Layer 8 of a small transformer language model trained on English Wikipedia (11 layers, counted from 0, width 128). Numbers have three digits each and are written without spaces.
In attention head 3, each number of a token's query is one row of weights dot the token's vector x. The head spreads its attention over the tokens so far by the softmax of query dot key.

Query weights of the head. A number n stands for (n - 500) times 0.0019.
q0: 452355329581471151426455534581473362443414454461342385597622417496356693769619486507378489422482562655443503285404507580615604437521429720500470460448583584395496276489414486216507399687487543675514403281370441461529405590475524493588399723723582615548693303500362609486500436244416562429449575669307669591658743570559493602453531447726658548663569603405493482544737510350553493507303
q1: 275387531430484542316270406414391508607538508656537675363255551515599444433435485658709552395738354582518426624610338570543511496625470416554429370548313635652508690524645377600422627518458692529257695636316200647725500532455273612290393450653273670795454418549589507446539587404552394455519627410558430415552451671470555299546485645775577511544746647597321565267403346425459416358447
q2: 332504412298277323601568321526606321693389471562556418212420417528484696436566642263537540908504425484423684271539559607487571580512739380401508409192599621408845714568410496612612539516466430437465476250359725651599238641496445578500635652791647325462488411399434584310535394389348346435571582357292488492638456384368432458471608424602744653528535496577480442647148589714682442674565
q3: 337482646391453378800485665558496453310579643527537368439467442526412796445397522634640653630457417459479603400373672687606642599440459531538408359654376535256659453578451601511344381403398332239532629685385515485728615152467453461739562435609727438418562321474457300647668236565426533466531472364685412364436388356411410446277496385406653765526496549485634417705437539508530409327581
q4: 600606487531252330670500665477809571564665479487413513483608426576696479597291488418581663542613390504448318603524459385539537558728513231556461243518594021537509748518449476436600558436425354390342290428564565601423575633729275456211628636268619665539302492400356396629320635286281333723724562516517545389540179446496443604449690346347500671803619445521425653400613245341676517619666
q5: 611537657289393473496553485675489508539604600531473546473353500412302704702461574394783527443575455355460455638251339616436809568357271551512626344468496512477533326552601559515443528350385500278426639420523358546621633581553634449523684449526651387280327508614577712559376716484417455665650459683461489105484428515738388484388669378476519315530362247271629411500786496387408275456605
q6: 391413600622483710690368714307551406771615467365604660434444607748463584419286453504545451617513245492554492401555556468407733117316569665488550583521615579596203419534586445446468109589781529559688663442467362455380359440786457795589436376736668221712254411730392283512612447380604551362437332419575587368491617532612428508688468399513480488635562496439488500441399589598532414262538
q7: 574606592597523458508386367202652583557765440383674583610511343740416500314572595569489511496348594537528496552518559673617186456447451500466310233528376419408520646535800313321541381486500316569677504475577518545557530338612737461519301462591466552331412820519550511256507440550441591440535528385408540367548478267530488473561146455445587594310329481440645713446571265512717527484465
q8: 372661548392540508720473633479552524320426267590366535465314421299688386663496504638707304604508362642227473635245308368516440583562365704492685559769515500671336524452762559537603516415796378425426424449528519481308312357795721371608572453638508515589346615512511496559596527484424417546773614504476421352672653580378363575395739511238507522342525539473546426285561383585669433371366
q9: 530504753588279578408316451648678419489415659396584341504453432599321460635422682594400332416530624445347666426657626651638504702563624231253227635407511542594536097412660482619594675377442305425613558430410450581377573566624364416368619563479593464550387631558545300655433651429478614607587741514541411525438580384580388432604388460443486578410640540515763400606562566233449452381590
q10: 468508359790590436545279409209466587564631338456492579217353485398412473454624450613397900727520382477433616772393677523672462624516723524604374816297515310736637587451552511406601492300404540519379380560536175717488496247590538274539616568523417519414266520351646582534429472600605443654403629534460400430492480422454298698540515508496454375396491598449758361642543627541500743343448
q11: 332599632268547538594530315355782440519542587424515611542478342194400515460592643717278534579492643398511452753603496604681618299797402527250621473536529512444397500528450642604399576598482415485686544507392452409504384225586463547368522473478477285350539485496586664706413519577493349390554276475430581686600470582373563597519385230634317577530442583376466366465229590703560546908657
q12: 324394567464545562623414534276462417403465883451297518278685623378651457445353542683261500409409669622393547625356735547336491345649112447567475393449798419754676486226363752592859500592430536411542277330442547325562214726261526521330646473593447543537334478500425422228442482367608606526460630659684406491505365440504156536835453678473479407457785679596652376441361608721548562422660
q13: 435758568545558628441493627406503385470513513379589339648611529404342412661604609646443517404232397490588562380278494617452607533543427402581494500584500340510536542424413592431474668468544459362468438469500603736692253437576429506599786557391477415528527816728402484529570513365520381523503581541684203448581431569605444312279419467327359612416659513507556628500477481462424460535594
q14: 419634435520484740533550651475572587209464425472582643544488650567448761629624546653504630120508618476258349559458515670533366620330539548697474596304481411772758367488500424515344204443297822550584384560432427425372226562371350270520523484546679659611621437253294519500398448432706393539553533741589542593412359668562339447536446477516435466338710630402386225492531627537653528661515
q15: 516670321438743476826500641369439747512440488488386496564191543468565677358492654366641381480414596476440574546427453776376450551620464362613325516408589672473249450417661546439634718804403630362469527297605318488609476433358678660306391665365496781322508508441636398736405420488398535361663168496520481605682366418488583234616601606396627408407764389378397227484583474592496585308522
q16: 438384623412373535353556636290588503611579269401466446758447678484599668364433509526589484528500424575598596500427442546497491701589384346410574497503506322429425447648615603542304580476524519549500358637461331326302466556506625530509540318418573281566487497400503544515455411519422699487565490488587577444564550531630352519560469562559412533531562663553562701597437551371202324764470
q17: 441655344587323512630534638469302468473282294454556645577515589621500736292692408519477470447610236402843485552680681634571434273466458581454721450720603629519686544401569485514234540489575461379365470460357316557450425556504382500591545523456725682239628549670507455420583675423287456420551416413901467578492432448526488414641556395413309559581376534327575600344202558660421473560432
q18: 863367589526350542693708706428428535354517450638455304944402331500441386356622560610333582385337504619559577496657472435340250703417418492580345706670560500516523561547245607362508714631318605400540253629238303533517311404451460314587654710424583601707466533401469529246599492723349399417623255370500355427307303676553435611479346438504440384633590488718389588398570524299731672665438
q19: 764432679423544374432454686468500304398441239343462703410141379566433427202488598508402542446432556458672389665406481375367379450722338547520598476512402500511546537597543548459630328675315579639429124621409304648468535782450658559488432512365590717447496642315670393426559551603798368438420672500345704496570346489657451368535542415447474567353559403481689555516774349226500449606485
q20: 736562409704317435258385539537310707691391544330520455650646508299598603538431582315524508432271469831341449504387441347873512539520464361647655471390590847642286377680427384454294513623372385589488587428422402484455544322357523481592347264512666551504611628644607532788634153471358543725541636473405566354406460337555429785508618576328648694633404452648412597612532550373464341546466
q21: 482521474489353406574476630549411784439417504439535299511570676518388332485345717493414489465482479387564825500265517503719476531618450551435420551369379562511345440578611619547605590646453478555616775503750289514536542549426566612273681619397443664556168574330493489548608454424567535372631259554409607441466659535402452390453699479341421644344550617337525493273486433384326669698430
q22: 603526516671385655544425474374478227539535554380387485434417530565523572416252596754504622618591374527403680622448388564576329440607386469636367632593485508673562383620570617496470617639597263375500436243375459420585398661417760617401504128463338418683602417565507662551456538426583496252484197467473281541399428515602316626650507462600445397701542309834504709657340496134614500436532
q23: 699477550282568552242622550412413424573403597594459528556558406559500510605507376489507600414636553377386476452467409581540500500694428444346710507496393819357767493291563550657520504583710454523530470369430433441451538416626289556376429413447632527626634380421687697516549535447527537514631431780436386534419281374548356394344679449356654503624751579380633559255466320413558437681477
q24: 516566794520512416680741551586533452401557561382563283416559382613504496504328310465542632571621387601411526304581570334260467489633477627531440485396533387861455552665515558547586703402489538719369408475492404545718489277496416637477652458306375444449426672459367496467755614512414537613667364323574386541376043411574441582325522489445383336496800372455530588407402640301793473532489
q25: 620426556492210685466561535364511194526618720699460427603712422762326493247433535344507427511538296634637242508376504350602553296302460537693408533681578429432393278470371538427385496608486359570374546586585362569345471596699574462424746548500434350321541420272607561566406796404475433453635454437440330564593634615690557556482518536458736405528607533409659581534457400561507585489425
q26: 594658634689389387496594656598423650548464536284559548721547407492581383634560508492420611382344431563676551660400419376587265683671516387355478593684384679723124521889576416511398651230485338645431376620500523265428461337669292674626383584615244624409520335496492531390398767641559608583467261451541357375517602547551542317464648657359454607411297274524520348549745485404366576533660
q27: 387567482528599371593487434422444385698507393462693600563412427644517517356441560451410234493589440565710605562713309487504473463603585441720564427482460359419679471632295385474568424579506420467652520637584553531629653312514603766561443507417510574650468432374448341625673531238557430332387493438373613510391507625274396602642658656707457546299690332572469261585486503634483298450442
q28: 271430343278607616476654566378408448272392604419575384303297359534550116822550519570380500409441445781529530415656396601397567575289576446632532414307804590417766633472492504420538452361411831283482451431531545481616538468504515416397455492714250376568790466454453425537551542605748481282461609562508511462468420466440340370527436489524611585489737428584466739677508511617751554388543
q29: 616524453461392669236599460393371500416344521395244256432303593383305393513619395368546558566457654380571549402464439512404297512664425445364673428570313169422432364500618576655624531544484572686456684456641695634598355482512500628483226665787824480461569492558734554496675341441553451366346385313324711418367459417751465715403119235683771508508791529508479403461542365773617691649500
q30: 678576344476338421334373613650285261706496610563307547635346496473567566525429587476437582757160470609574508637363718454553808538555558767560643416372371379377325582520496624582465409343610341730455477656448466476262430380391397362605653524439378573341572450344533481665619469417477720484520475448452485362471182608450459516212216519300644413797725527687484464653551489455469536430636
q31: 324515516597665567681458481386293463461237352547773437531554477562591481316520383349614469403605511458284634809632519538225466500781252603824573425463394592420534615589492474463285607597547623354534645614544413605614458340238568686457492599639516420610464353515434504559556617279198681446448668467317326351252616538412329580547370396395609665511538651276523622652581467553605468178515

Each question shows a short text with each token's key, already scaled and adjusted for position as the last token sees it. A number n stands for (n - 500) times 0.0028.

Then comes the last token's vector x. A number n stands for (n - 500) times 0.0052.

0 " the": 431596943373525378431490307528429567503665588299445768643502510428252285449375396527618621325669
1 " D": 550580837412402394330442269357377640468598636446427613669456579347196343409349437670668703272585
2 "em": 575526631473396391323467242403340619416555500318470526591534535418235394493415471582702664229566
3 "oc": 438480766345375500431314251498432566427468406421488484474429611384286383461383444683699722415496
4 "rat": 406568761367379494398429340455363548546543585388497502570470629369303354443297556664720661319532
5 "ic": 404526693408395558445424243476371527460500538400432649511488695391256355492372616673671648297593
6 " Part": 475565669326405402440388310374314576479508602415425520584514515347306354427268616672689583350496
7 "y": 425556706487427441411416281442373518413548465386458514456480558320282427448369681630659645292604
x: 554425675512308697715610586466543668398451409398492621489535630603450521531555650497256492496400656334357543513520408484580596458364417553551614522422508509414247579641543386452532628467580627520349569551259623793436337655596328741430559544545420527505704493413624452492320426568502423428504636344486627499424644525290353526538511537309750436411504444514464604290410448430375528434646
Which token does the last token look at most? 0 " the"

0 " Sp": 450604947373490376431463304526404567509676600302439754652507519414263291455371383545638623328680
1 "e": 565576770450318473378434085474419650482649594475492708683581488398247434502234484692670655230517
2 "ed": 514712808431269533357380276439373631512578571342489673592506589387325352518312369659602553285517
3 ":": 366576763475287356372502233513377615561616544394599725678549518480291372468274519533583560306538
4 " ": 372577714442420422393441261464435615630623559458590645701591426446316498481319476669524588418628
5 "1": 361554715447406358360488248467441625560564509448561686704582563472279449420297526639500615425661
6 "9": 344559615453407425378365343384388608620645545446565652602602564524298448427379540664413610522589
7 "2": 447467684459370543350408346385451637568588516541590652607671622513265366460344576692399500386593
x: 439517662593434562618415452634578419489410407556491529684504471614474413571326632451290321516508698303423336675369482547552519484664462555416596396558406512489212652590494516551507602318700583506513799602365537679353392583455563525548383399490436743469512448554481437428536353570490399338602477550466595664432395612405199630554649547237589421497677446613409643529383425429544412506566
Which token does the last token look at most? 6 "9"

0 "h": 435600945375501376441480303529423574500667587300447764657499516422264291439375382544625620331686
1 ";": 387621788516277417345460251444421617541652532422597764720589467372309359423287489629572633291599
2 " ": 470601735454344466340412217439484605626635569481590702681621452433354528468288467651544591411634
3 "3": 469560662423375480405414373445494653525588548494616713649579651493343438421307513664464590432685
4 "7": 386541679439301439380432304462545592530598603527590690677569569496298441361353537699427630447622
5 " m": 519439687538427421267501122299540653647518602438638711698626530280339416435350566732401630428552
6 "ph": 572510762539326573408557237332562553443649565322567726571484514366384478444404520713506700463639
7 ")": 424561707485459482363505263324536583529630492360452648586491537313331399494460485687411614421746
x: 618676777582385539679558414489616533565358378457383408515570443617495427315457393516366479577566675258442489618401485399602622456650406524568659544406500486423334636595441486444261668309723654341479542554402541685486437732621248527464508385457457563448609641666558453372284376670459543425564589561473596418336527576430347601511596350405544319520551723600463486465428498390459563403389
Which two tokens does the last token look at most, in order? 3 "3", 7 ")"

0 "1": 434598920364505382428466322526425584521666595317442758662542502448274304444364409541602617349675
1 "–": 432512662431395453326457236451457670597667563454511681694648507380281421496386429646574730366568
2 "1": 430586768457452450319451249416520638508586536494412642698581535453259485433364518640479626345611
3 "5": 419576666493427471367368326403518621560609579554440648658594479428328420437426507697461590394565
4 " in": 577430813520421458346429268260571530540545565442511690663605461374336411429430462717515668333548
5 " (": 471577833535479515346397227286491575529552571481516689616554439288313431466313416797544654357680
6 "2": 463573661412505662302428391390424550599594559530485761569610489408247453483331413736514557385739
7 "7": 397615630407466553295434372355447545601584650568508716627621478414291535483361425771487620372733
x: 568538575478503617719481462466548414539360479622465445577487532596554488733346528279414293459598529360484518729364474497405509452516385475439517376536412525442272625538575436651394639443509651535557734546452524858319367691491623542495477343284448768428370492497451445490412489620422406576605687455447584496451484575320187607657685508327537420440547603400403443522481498408586606541499
Which token does the last token look at most? 6 "2"

0 "u": 443602947365505376432479305531415581502664590304439760648511515428261293436373392543624623330674
1 " K": 530579782478354424396415249422464729493531567489423568533519572385284353366392404694607732263641
2 "l": 524490785571373553385448192461418632405645576500472527664482552414221338381421398646702782250611
3 "u": 476657776613313573361387160465383726445586533487419532453506475510233424327423326663728739361718
4 "x": 549603805562274561273443217397385660417557501458425559571521638460247431364361384667614776266640
5 " K": 505585735542340434374395295425427735500499522529466522553547566370331390359406423697684707327635
6 "l": 538482772571382535395439223430412644420628562524505530638507550411235351335423450645714769288624
7 "an": 507584739653294549320436229459382722485569607477374541462503561449277397377494354619692714390666
x: 469523607419419643641461549509526472492406350546556516485420261421501416389374439455519488575301727132437584541423516597600495350498448726511539575456623626462272601547451473490402545289506675458584743504513578859419549807384507542362493456532569600407591467401433363541323341666455274216623537430481609503513534571463507617523583462501753451462530572542306689583476390474532510337599
Which two tokens does the last token look at most, in order? 3 "u", 7 "an"

0 "any": 439599944373494369444490302534409576498665590291435757638504505422249277442371394540623627331685
1 ".\n\n": 395662875397453446418494223493388591465628551322510686529530464408248376419425445624528633339646
2 "D": 512551795471372316364512317576397642470646540405510596634522545403264372404408479696531619298590
3 "uring": 456548713391465294407525290533384612489588616353472624625587425462299392527327462626558559275518
4 " the": 419546833465543384425458268599453533520588560359474682563541504513251310452401504578494558268521
5 " f": 440530744397592541342401190504491504595636685400495597731570469333311415572488476468549614251584
6 "all": 483531712437476534421517256497409490454643574300420613675525417308259275445469544572575594151575
7 " of": 423521749390529334355457197547486474491538576300400673578567407407258357459443504549560675223557
x: 525508699550428754621383491725497493540437523577512549489554493430337359488373532377385514559494628305352433598617524521522635466516460422401514344409533458370238647735548501503486753413555597473589488566542692760433359835609368480637575429417481575499422620499312403511421309571461399345596626464599500486425571455471304577685664283404327579383503466468419530509470551372594484439451
Which token does the last token look at most? 4 " the"

0 "n": 446596950371505368433486306534409580503667593309438765644513515428259285446371382539625624325676
1 "ant": 457649854464342478441458238479398649512585619390391722574575636400280337465333362678619669309673
2 " ": 417617792428431444375425257426464593546564569431498644602572454433258429431335480592582573327676
3 "1": 417614742377448397355450288479447600521591543445464663619564604472237402397309545588599651358645
4 "3": 443553666411438452338375383441484638531593528516463635591594607501298368402393511639527635421592
5 "-": 461485782536502366316463248365490595603612583431513654625636546315201401395328555677572725433515
6 "y": 561540772563576514381510271316477542395552459438522665607546546191178459442439490609518635395565
7 "ear": 447571734463454525464446157400476556422614437372474657638459470347235360421444502574539668425545
x: 479564643445348635620386521538494501591532402673571634569405553639393472651396460410342610532499437295441513552639587480269802577486480451521545632440549458383200507444606594412216658358407684545369653549396710750251459621334610642549573350534554567455486571453387412404340489522400424490651529305578650564514543571440426680645425514424608446437482479573440478419435456326586576470417
Which token does the last token look at most, and with what share of its attention? 0 "n", with about 60%

0 "re": 441602945358517370429485303529415571507671593302440765637511510417262296446369388539630617332670
1 "g": 510616959459311513339487252410433588383614635334461765594552647418280338421312427672627644311538
2 "on": 519558819470276476313536181398367570435659619418367713536493564396238372475372477640646645278621
3 ",": 458528726491348379388525296446393589609653610391529681596543598340304345500343496641588654388657
4 " the": 422616839534470372447551306533441567520629614383546753596527566434257330472361482627618551338615
5 " O": 557614749470368530232414206415401560465521692397429576603538557374230420457323423523664615276639
6 "re": 509555769481400594216449153386430458415666698358467615518604553290338418516328423536717644354500
7 "g": 531515771448299596276523268406363537440653632412505622450616624377333420477339451607641680325488
x: 525533499515457728550419457556619523450381355547595731488515478653423302585337666292298532530512549411350453599612524418439510522275322529325594363287504706393417618520678361548492626544416609598430679667391610858509402657670472604581550387366455677321641393469455391498443318536490497403563539584415521699435634570562174589510450484477597501488512328550434618427483756510485525486332
Which token does the last token look at most? 1 "g"

0 " ": 441603927364508379417468314521425583527666603319454767656543510437278311453367401543603617341675
1 "2": 457533752388436533379378362471499640534620536465456693611616574485240334436360510638484576401613
2 " p": 535464794556496437289441172338594590577577682516621625680617525321286417495347444704486650410512
3 "d": 577453837505371545252558311275487610462554497418526703651506502325324398466328601758499665307506
4 "r": 442397714413480441311503233423515633510604556382502656635536501353327433536444504670564627287618
5 " (": 449601759464489416355401250320498562560556566447475699621523476365358471469316518737534764355670
6 "4": 441667669387461570404410425332411621611563549547501822653565564461334522474331468712504589285767
7 "0": 407586598384412551366490369303474545585500560644450732673606437508289513434328497684476575324674
x: 421472650446543694618444543530546391505350398604448435727566524575569402620352450355422518431634495337431383714500549535547579452642389520384508416528481512487241634582518611671479608366491666527512816561445513763321445639361568526544547366327425798599438553453480513462374420542604263395615565445471524479330423535373207554661643515420597506416459546406268461503430424402641581484526
Which two tokens does the last token look at most, in order? 6 "4", 7 "0"

0 "g": 443596951365500377431480299526416571498669597296438765649511517418262292443373388547627623330670
1 "on": 523577837456219463355476179415372582417667629400387726617495568394239356469376465611681640321583
2 " H": 446569723499350440371405153482359619457607631392467635662501631353296410428386514605640648276563
3 "ouse": 389534710465312405481313329419384595470665552360438555598416568361261279335373548656809667291639
4 " of": 436570728538336415454345244458342483461492529312471632587475499414260349375393587621733680315535
5 " Rep": 460527710435388439390344337382268602518654537394421495598464502403236369438343483717662615344581
6 "resent": 439545735422393497429408327326293522495633572334436560567564566388261379478393580646674641444555
7 "at": 467591724479393514373329192463320497555618589283527572578571581406376378482397576743607645315504
x: 342487639630383673749541439633600526349493470437597523393617482540537412498436597358304420582435635311302494540565440520574644461305383516462567555621458540338273624714428372529517518396535542611384481439387621844355403767440459593491419269588545566462688432329571486439422379589608497439521677419603568642470647582386295564633473585312543499413605468475551615416441648440407436442526
Which two tokens does the last token look at most, in order? 3 "ouse", 0 "g"

0 ".": 424601920375500373427483305524409581504669586309460762645517502441270308430372402543604600337683
1 "7": 337601714438385469447401421557439650499659577468526691679573571552330418394349481692475533420735
2 " m": 508448669528530416254486151311562645608558618458607651705606500317305366428427501769441602360595
3 "m": 510456742518386444371548251325562596481657546337549688680547455321341391450403548707470669322542
4 ")": 387587711485492438345438217369537602520642470382446675560479499312331379493471442692410606402725
5 " M": 527543721482448404302498176475496642572624599319507604627523582319324344430359467692573663365569
6 "G": 444674692536294500403443204445431583331669510305534658584464606387250289346356584645577694312614
7 "s": 558498756553308425286524211450546508386601613306524625623498551352245345385325492701641745287647
x: 532590685468468559614435471656592715530322458455413355529422375471415387458351651534467438521546436259425459553563574493640596502408510563590705423409452525359392626578662443385417613336711748464602786570359650795272486768512289548479505524396563412518670553615433509500328229602557509392562591385410435531430635533366232538664465410415669455479466514533420448456496569402356596365508
Which token does the last token look at most, and with what share of its attention? 6 "G", with about 40%